Layer 5 of a small transformer language model trained on English Wikipedia (14 layers, counted from 0, width 128). Numbers have three digits each and are written without spaces.
A neuron adds its activation times its output weights to the MLP's output. To switch it off is to set its activation to zero at one token and run the rest of the model.

Output weights of the MLP neurons that the questions are about. A number n stands for (n - 500) times 0.0011.
n11: 543746424633558545577423459670629729540842811411420483407526370421353518531451526605452491470681449487451606871546267574265456589699483488314540632849415342210574606712229343598707595635486327611478515448398823468454489518209470508358770370426427579474508530291534461390596478182467456585580419488642708579273580585386543392284596366478594344416341644684365718529572429479228622305383
n34: 513466309462512365666554431549409422454512542577562476578603515587503458531488594497500384437490472757458519650420627292632426557387478433448487205552652509491369520784257628390389373500507649467611565562330575570488582688683547562528254474538604320500515581668450595348570500385451572452460547541589624446533707516503481454435529426317304550601680442465612536494296482611625440646500
n42: 371500485744513393723517628570357644699488463460706522432517532470579408662472392382382547653619409359538524454509483519579571639629519519625619434302526506513607404437555630630286420591340516717623500724678556649612465697655685474516432369550332415412457464473484490564381653454516661325549444531478494706456400313624526579331601439416383779633519507460379544377652670635483497583470
n49: 489614793564385579482700575311377614481527430653679552433629606396590403326490467442481659460631464583417500399399620566543354682534287514417563450237454416528551368589407500445564710479324455555639656296516457337644197652767540373500386371507431480504224235440320496258527459442409496474518327713546500520636422450575561383436500394397535475377569613485655497656387380551382298657438
n73: 437678596622383416342448608486565660638551587444488575607429586523259511401444417528598560496685511372546739617557570412504503699387435521537564691700482614304504635573631576689469562489388606569527605573412526655561671573471415435313660427530286480449308288531489578754477693472411695546692537517572557643805507449587228272500241507729525300904521444474402662467417504378568552443307
n111: 775557711496531390546514469413839482762533548551370469552471353504496415548558567561456563446681588518407696461344554682468385675348320521609330428385419225421365469630567290445510508466368739449608688388419553583531362496633421560504399274507439547703584532385647431526687345554403325500366295487469490710337525546301414492372734451537345458474541418515441411225355482374472425500287
n128: 959483523442486691374419537517373392697507654404396530355432497565485420346317446609417568461267503542426442479529542594343483468522338557400356545302742616614564481313608431473464400540640544681445544388693761408527603537391482414469447353425542762434448608408514581590627392592209431421472595411520494523443658758555626610644518510482701320489453439625453755510627544440441387561489
n180: 492478619612630564455282383634651515496319734429541597570466240619469651771575423666684442398364411500586388403470628536373571682563493363541454444620581358575629383671178615410615433675504413253660500398464485433438620677657327599573618386287433326627531403558396538808233311479626341453511414549613702686453364444667605425616599423607500563543322618500496572460540551271675621380534
n204: 389377428399496455343349389387766478576544537638528465655451332526371799353417410579575605507518403733525647620417478546456552592519277359750534661560395568343511662685453496500394236510524708522538583756631540500507457477544456575468512592463452619347459511326566787455796662349274496582413559524593631544454378285612354558462489586552433374804671413564358458460356321669668622415526
n212: 525465428756436681521570440378587590704633640622508530525471401514449525619610367639493705507673248483547782629738539510619530503581524554468421643439369517603266692360296438630640667637238709512533544460572448563538569478475690624325378489411342439587438556375479687608705417510601496588376563438527532617584586685611699397415493466589413320424513621765414342589483452437531310385447
n351: 568567481556454593510422695631462503454378638430470520605459497383356640557500451560413279174320477503503208195357385616554614369418430623534385453467643493442514377420710337640500454523540230468584458592332467514549485472497280550424654553678507569611525483608456503514410417535383503612454699491434522464507408346483537447456373483393613570196410350338528487381421750432640683314473
n367: 553490559595526430421620701407414674638543402466376458702385487286614582547431428444622408500433376338522473437536527424487519497629396503417466550632510384159356507308595569525537528228532586399686553606453612605613453490483357640652561448618464496460423586323734453360278558491474555506582543649426524282711594401736338354500399390453535330473390604297574354458438694437512591436490
n405: 660638525383536605523504450584457440421360515511483507516535471693586598395342601361562481561371426414482617556572599670511568626532663551497558380346519379478469463400489522413451632673475467691217607440626380667570443595594481644120152619557613496560560346626361568306504624716205559663674492571449638606740629406645556453331573467542482686457550271866411471252522474674690310259527
n481: 372659531454569482545564553500612522095649599578360381349450767377504554386582504680408535764575463452331303392676598622470422453484460565683550336467282507643606572667363341394650318575536367597566470539415507677263403142485624441533638417401493484548462485638526274327528531419655640244511672490689657609623544306522507598447447386405529397508325241485408378360279547395497504424440
n492: 500311609642587552194602267530343724707363584732616579508690447652451524340659544474472476264429623736657508558634422481601460370500504189493544582606423606630516454530311400551431397333458579642541358559496473406462521578590383828584576467543422727523794508093601629712397404438368488311500761511326671361549458446735449504511421592429552538577519517627627336466538447461655222504602
n496: 475405460500741537646579649531478320615543493584406517190427260409152603449358474611570500396446451564428331408542342456337463638425482531513518546365380337510326661358514408547473375364570411714474650456585440489476554478468657497312527564562696855387590440360649317636636658547383182359518604303382516658393584557532461567487533514511548384360463434617747732588504378564327561476482

Each question names a token from some text and the token that comes next. It shows the activations a of the neurons there, in the order above. A number n stands for (n - 500) times 0.0064.

Then comes g, the gradient of the next token's log-probability with respect to the MLP's output, scaled to length 1. A neuron's effect is roughly proportional to its activation times (output weights . g). A number n stands for (n - 500) times 0.00071.

"yards", then ", "
a: 500474490473761861498499572873496500494489762497
g: 672464620107331513501477440447549549647472691543621574364379516611518687395573696624575449448338434513725335579598593358464438402615502524513578547474624455428439494733516369485392520429469476488562438540712546418476657840464760609574745563597395267747613582525573381458605581705666452516471444752566569360676475389432451423563631506474550768512305486559614711318656282468766415311559
Switching off which neuron hurts the next token most? n492

"-", then "Mo"
a: 484591495499497486491493484489490500499489485495
g: 535616425653330612410428422684740307610350687466452567536460516730438730426673360669443559372428433628415730490324422416642648535496617473484597271411373464468690673520465780509428877444416580635470578590349616260231367551679509629497532575329395463543374606488642655298451355436610473699506578489367434327470454370578656290449469344406472499672359561445477642537318525431481496707566
Switching off which neuron hurts the next token most? n34

"II ", then "Victor"
a: 500483494473500485492500721677484475498474475483
g: 422423432744481591702329460385702427641437360491418297708528567334572331750467457459557547549537626542346507732456316222656286617367454639466541432594506637513562366514411339523501386495483641488587704539484473496538359461538555398219752592574385337466351495393750491590638606498686502306339481526581493346502622559675433686538289601324428409430501621541230370587750451595324494269372
Switching off which neuron hurts the next token most? n212

", ", then "who "
a: 763485785484495476498484657482490499488474479474
g: 511684426456381604368555352432569438553580744677606652708589453573550787603443435551469409485385522575381541591589573523318442353467531461410538495741487453453675226288322585638579640722528438578549465267478525513487714554537336474378551360096543650540612546294216465575630439285568672460584666505689481386411769501607490543424438500368730536398557475299600364458341374348644494645415
Which neuron, switched off, raises the next token's probability most? n42

"ation", then "; "
a: 499787494702728597500500479794474500500492488518
g: 517490647564532614451447521622356753629497398570631373614431443190619482472555564532387764499617393310496403608430554677433339471539546607287405551434584477647452744307062463274596722402412490537329468331570556572438306570589544481561383569817485560644506519388388694437635500570364279488463837571514534297643551583633618483540626550488578421645559622403563558444630497542616478211425
Switching off which neuron hurts the next token most? n212

"–", then "3 "
a: 494520520500496499652484475500478499484518483498
g: 574580464560402481306487710277451463638365321643357626424575635535317602358335556577466438333463576328473397424434509465420268416601487702559326585429588653535379561499642394416245503355392432428554484591361482591559574319635596573587387320688560477560526425568497397536505478508259808463356303574661512337337360583631482510446680681411612514375488603341307893602581797237615598442479
Switching off which neuron hurts the next token most? n128

"ern", then "is"
a: 500489521480761486500481497617491497488498499491
g: 428404702469565374498608574431642615564537405450497217584397492165620450569325424525540503726738414639624535507539252609391682272500724640685604485354524600623384525622496411495524509491393505510586240538610443554492400284528475446475523290396381280462544405342626598433392537545527450537406574558202403610486604395505688591377137505326266383521516204384549426391656568480226540527544
Which neuron, switched off, raises the next token's probability most? n73

", ", then "under "
a: 478496640480494482497479602478492475475490499478
g: 373485372330600302482537653563649318628638618557601469441542495518342479461494683315534638523464638663360469340449597696580638689422422539712307174562352602470608723572668606512629514466578541475217713435574467205518595457381406424381531367674673546508343444363329585735651612666413398359612613619251553438696509427470378369597393469663592433457579461309638350612421467308643590395509
Which neuron, switched off, raises the next token's probability most? n42

"m", then ") "
a: 500487500558504495498528496500475579498497500499
g: 762588623423296390477367635675504358597334628616500531580453513437322581479441489709522497536491402571681284569571489519266338256400621561486397563401533503809344553332476393200476508378228517624498627345359556235633391544517670484537517538512508602709494601580314725351515552603660569649521624378562443295688572588319729637513543419524596442456650349619690581581507637345295478419648
Which neuron, switched off, raises the next token's probability most? n367

". ", then "This "
a: 478477498486500476474474508497474496663474490555
g: 541525429708702553476362585421365238508281456553577627587411488414485595488377555288437509598777386681638471326517410494567561487508767480653565660482392333623550807594432329546299489451553707514168625287523465322659540641337506528474638497483413613428236657549480392466292577496591452564515751548459505671568518373432746621251511378443476423697632289504556541599516454679411362347552
Switching off which neuron hurts the next token most? n405

"who ", then "held "
a: 474491707478500560974497591500491475738494500482
g: 526401662374580383718616474400481514594444541599370594480515335314594441446263544527426483646484392471624750344326750635530556670615181489541578483439829317556448447562767495496522414578417648426311320573387462664470661579350432633586616567637496335450398689428504486904640503671302574631374471391658506385296574575409355355455750448529664535495442635510638376572606554505545500539331
Switching off which neuron hurts the next token most? n128

"ville ", then "directly "
a: 495495496498500474474496654496476485499473697500
g: 577503532644415459632499369462438557564531711777458618544475488552476537440417599368678614268740472620478413456770491485539528517677433560356201508634275374594469730390223569576477645263695663431376336588316488521616501772386740580464343231286397254337577369466373396477524287675536403502449493539365470461612404356453468595589571490399573303574620695570521390350641485490522538378431
Switching off which neuron hurts the next token most? n492

"ed ", then "libr"
a: 478475474481498498490483639495487499491478498642
g: 371548642679523461619338554410626779402317551449489606526496523634578226650528801363542321509463468734529464559581643526501507568525395664545961355361546413604444622411460314590463372537431527406414676582499641449330448556454512647546703418518265397430300437376462229450478465531495640522480714503263497510648623325605340492537660576276482520437560479769183412520479424472672492478548
Which neuron, switched off, raises the next token's probability most? n496

"mit", then "age "
a: 500475496477715480489474493518474548492500499475
g: 691614322656473344446585644427512567654406411351309483640283427617669564544557595338660517350644753676490451371679741351739446537353740496435649573640494594615484517454465505677285573575536690517618569599464331396469721421566662450524775473607641452573503454558409502515673523510474418438527700605556439504671518709211404195564446382377639470440445560240691568580644683560463468365421
Switching off which neuron hurts the next token most? n73

"age ", then "Aven"
a: 499514491474494510499482486501508500499494579484
g: 261585437479402484466469318474571856527306327481408427538408467365425567754403585398389717580656368413253538547623443445514698501244604665464442602484569492536326528434598442288602338232466531322458587531440360527585236644550363537317478331657613399530393434536583474400470540455349324465393718577567470589422418604499549592692602385675362656276279770305450444552509550458248375384511
Which neuron, switched off, raises the next token's probability most? n492

"was ", then "a "
a: 477493627499500480533498478500499485474494491569
g: 539616366448424505408550458566509652313187331378560554478421664480448559357549472565565310685564429230323475387546494379503546728439389592535597729536394363291536367564449521538510542393437457581605568291444403536427289508482489618730664501614425568534287377627208358418370568271436649471467350585638368365615433188228536520383484597479357586422876327609569662424625584484530374486310
Switching off which neuron hurts the next token most? n42

"formation ", then "For "
a: 499635490488497474498495645541494500500482480500
g: 642659477541404598473449316320471349506665569537678743383566639591420617339583393457515467393335469208361436540539533441767345557558429238385447391497419452345431742762321515511390650618634413637508354407523522396333715532674439549515501583466488619686390521814330416525379450546623574488742517334316443699358320424517488361597348634635458382700350461500605527536419706641406426595291
Which neuron, switched off, raises the next token's probability most? n204

": ", then "2 "
a: 515482602475498475481495484497474500485487517494
g: 543655569508392224404365635271580550600457583449387408198347309319565547502506217370363566623594360414480365518545457468491440476465445484370417307542408730784279478571612478469280553426435444521468472487432689323603546428525362589494656441725570410427341396666405228551524588442520722303461564516541662656518504210526575463310445600349319652631360772495530656593485669549529309588635
Switching off which neuron hurts the next token most? n42

"two ", then "surface "
a: 473500492493500486495499605495502592493474499575
g: 722289403607510417496515435438552437521559473424456754471593504568375418503373446389489346377501661446415456473379242491514387687573562282695687426432358341437605647481338309617257659593653564663296815526541424500374623348449504523367579522679398495612269443695522589370410482378621278504516399570371485377516544256550387313492464479480631389336558600859270584443604375584640462783500
Switching off which neuron hurts the next token most? n496

"as", then "ing "
a: 499491479535925510497499477591490500479488492475
g: 497492608473378709692453316348531480487575313481440424423533461646556650530436397595460589518672494371392545687445433249707578327470298413468362495368564472433482341663656518430245584353499574545595553581117597374403661505837540291525592380456819507534521401465408566422625496446502396462639704674626788467500328547525375282494286374293580538480791482395440420556417431458673350545468
Switching off which neuron hurts the next token most? n73

".", then "net "
a: 484475481521473536675499564529477495474494477474
g: 596329487641525516293512719539636456436692602385446450339489585532375549491708599309482478281702574322509455341557607385554384653559356609474469426658487646573317609609507314335697668679414411467578527723286541527482323490334736421276435563642469596633387648520477583430690662498521587400443419649432618758682555445736507431552768651265371429680383269484368644575550517562653360523443
Switching off which neuron hurts the next token most? n212

". ", then "Direc"
a: 487488543497499478474482539498480492692473489564
g: 458506484477572576661542630635749688599321583352502644618568722237487326384471615522656492374650452469528569437477276598571361603656500516385366325491463487478400397376422626601690433509685327458440716455583380395583500559223611652358461473594213347465462445461458372654822332379497646521372602529473726169523571385439374600497318441427712569261580757348508417608469547553644509490527
Which neuron, switched off, raises the next token's probability most? n405

"scholar", then "ly "
a: 499473476495485521500488473604850500497487500491
g: 529795262640184538439537405410399523637290511477633405583644521461469612548593714485690760333557399560636616343543521679492702402380428743414359520236593636602653608773471489469565466469473554456637654432387592512523482508645376197583712531486487565600473567577604395351504317355642263430482571557491690439545404434555570262593324515536511592496350547507433319586541687448187425410619
Switching off which neuron hurts the next token most? n351

"continues ", then "as "
a: 498487477480500477482475849480479478483493484607
g: 618538613545468587492524297601477577443388608557351467657458270476684600266556424680396356603549706627375496606480570387440349438636425718473607474586370470400611563449451495590653210572355326449399329407462548571428430750617647387405494633439541379358715517337219398693319440525554559340545593532645507725457255637247553406377576584338254490518463471774736387598465511519381749585599
Which neuron, switched off, raises the next token's probability most? n204

", ", then "M"
a: 594473606484499480493492710486498498481535497480
g: 263581620573375451813373448653661607442413371572610673437248329586436373605393487472555502381415489553653408533353572500529446412519637427362600421403264526461616300587333327546714404503608723454311482685486523626393378475581402559463478942482454259610496590484429542463443466362211425561582325716511285213534485521370404498571673523481573437486419639690405506294422550654652480375603
Switching off which neuron hurts the next token most? n204

"ges ", then "consists "
a: 489495484477498495474495697474499486493478478659
g: 727461628640471418503516396645448471631311292490452508228431316582669461491568333302360526543590404539544576393586416534672537676585492384618515264406489572448498507532594400539297451611628585362344679462498502479558414519271393764521730796655541353321489340522635254526456365617475412465391331448259540641568353288551478458455323369428300386427390668612372471684678509741441479529788
Switching off which neuron hurts the next token most? n496

"as ", then "e"
a: 476473651498500486801489505499492481479807490499
g: 502566450575305382532625324606395602340617557592453684549455534581492501507484763464421318287276523801259286565289495574491407347487703461641450559441385513556663401440275501567502426405540634671528299730283414726309660540557582417656586412397458476519633583637562563455480396405260380384720749471446211399494486426526422591533554526306595528412411315723436360300439474486677452667554
Switching off which neuron hurts the next token most? n481

"(", then "CO"
a: 474670486474500491484497554492491499495481495495
g: 591574482497536438419502444786424482561461540708346463447332696543668322548502523400740587605697658631459447447667495616461370259525542622454341392534433537623523394465419605311540363506704620209573727534217209607707363679473407408338421343593523434558367607592664340686660533462531447657307474662525508369563557586510613602333351387676518312387466485674631362705591461512714666489557
Switching off which neuron hurts the next token most? n34

", ", then "the "
a: 477497473492495682474474630480486483630484498669
g: 350649415612592774413393597519518320634488696457442530417450454493576506335417534522465326342683690664582597376603426394643697455239406459505539465372649467440477598382558579442489543271608408454471403526549356364317686472395452277461545515388493765346268257417374446671532228492622447698339597507625631558456362452655287646510753246685514442726542495257401666516367420561449382524583
Switching off which neuron hurts the next token most? n496

"reduc", then "tion "
a: 500474499475479497500479654781477478484485474473
g: 693397572511646553566665625415526379680422670579627416603465617502465775521400561523796452543560735383314443463736614633568450752634507430554357203698700394497385542412553386496435405515493572543434718465458542635581767510427496503736546481443486612566496470464359501603476672426920532544317582680575485607632593670534626271598482753524704489578430343525552475586641592580278442606366
Switching off which neuron hurts the next token most? n212

"was ", then "not "
a: 474497619488500474476497482497496483488498491608
g: 716476577666651574520365373679424472521415655337609124606452560462328474406451638562369575534585385523651571421374431303670501487330689425493589573571458567511238544528515515399537636429590248602670439351627445509488536508531743396323516475404531732325266427550334487164568395302604577446657507450226557504234617304494685727571566427364335365700442313553605516498411474536538464426466
Switching off which neuron hurts the next token most? n496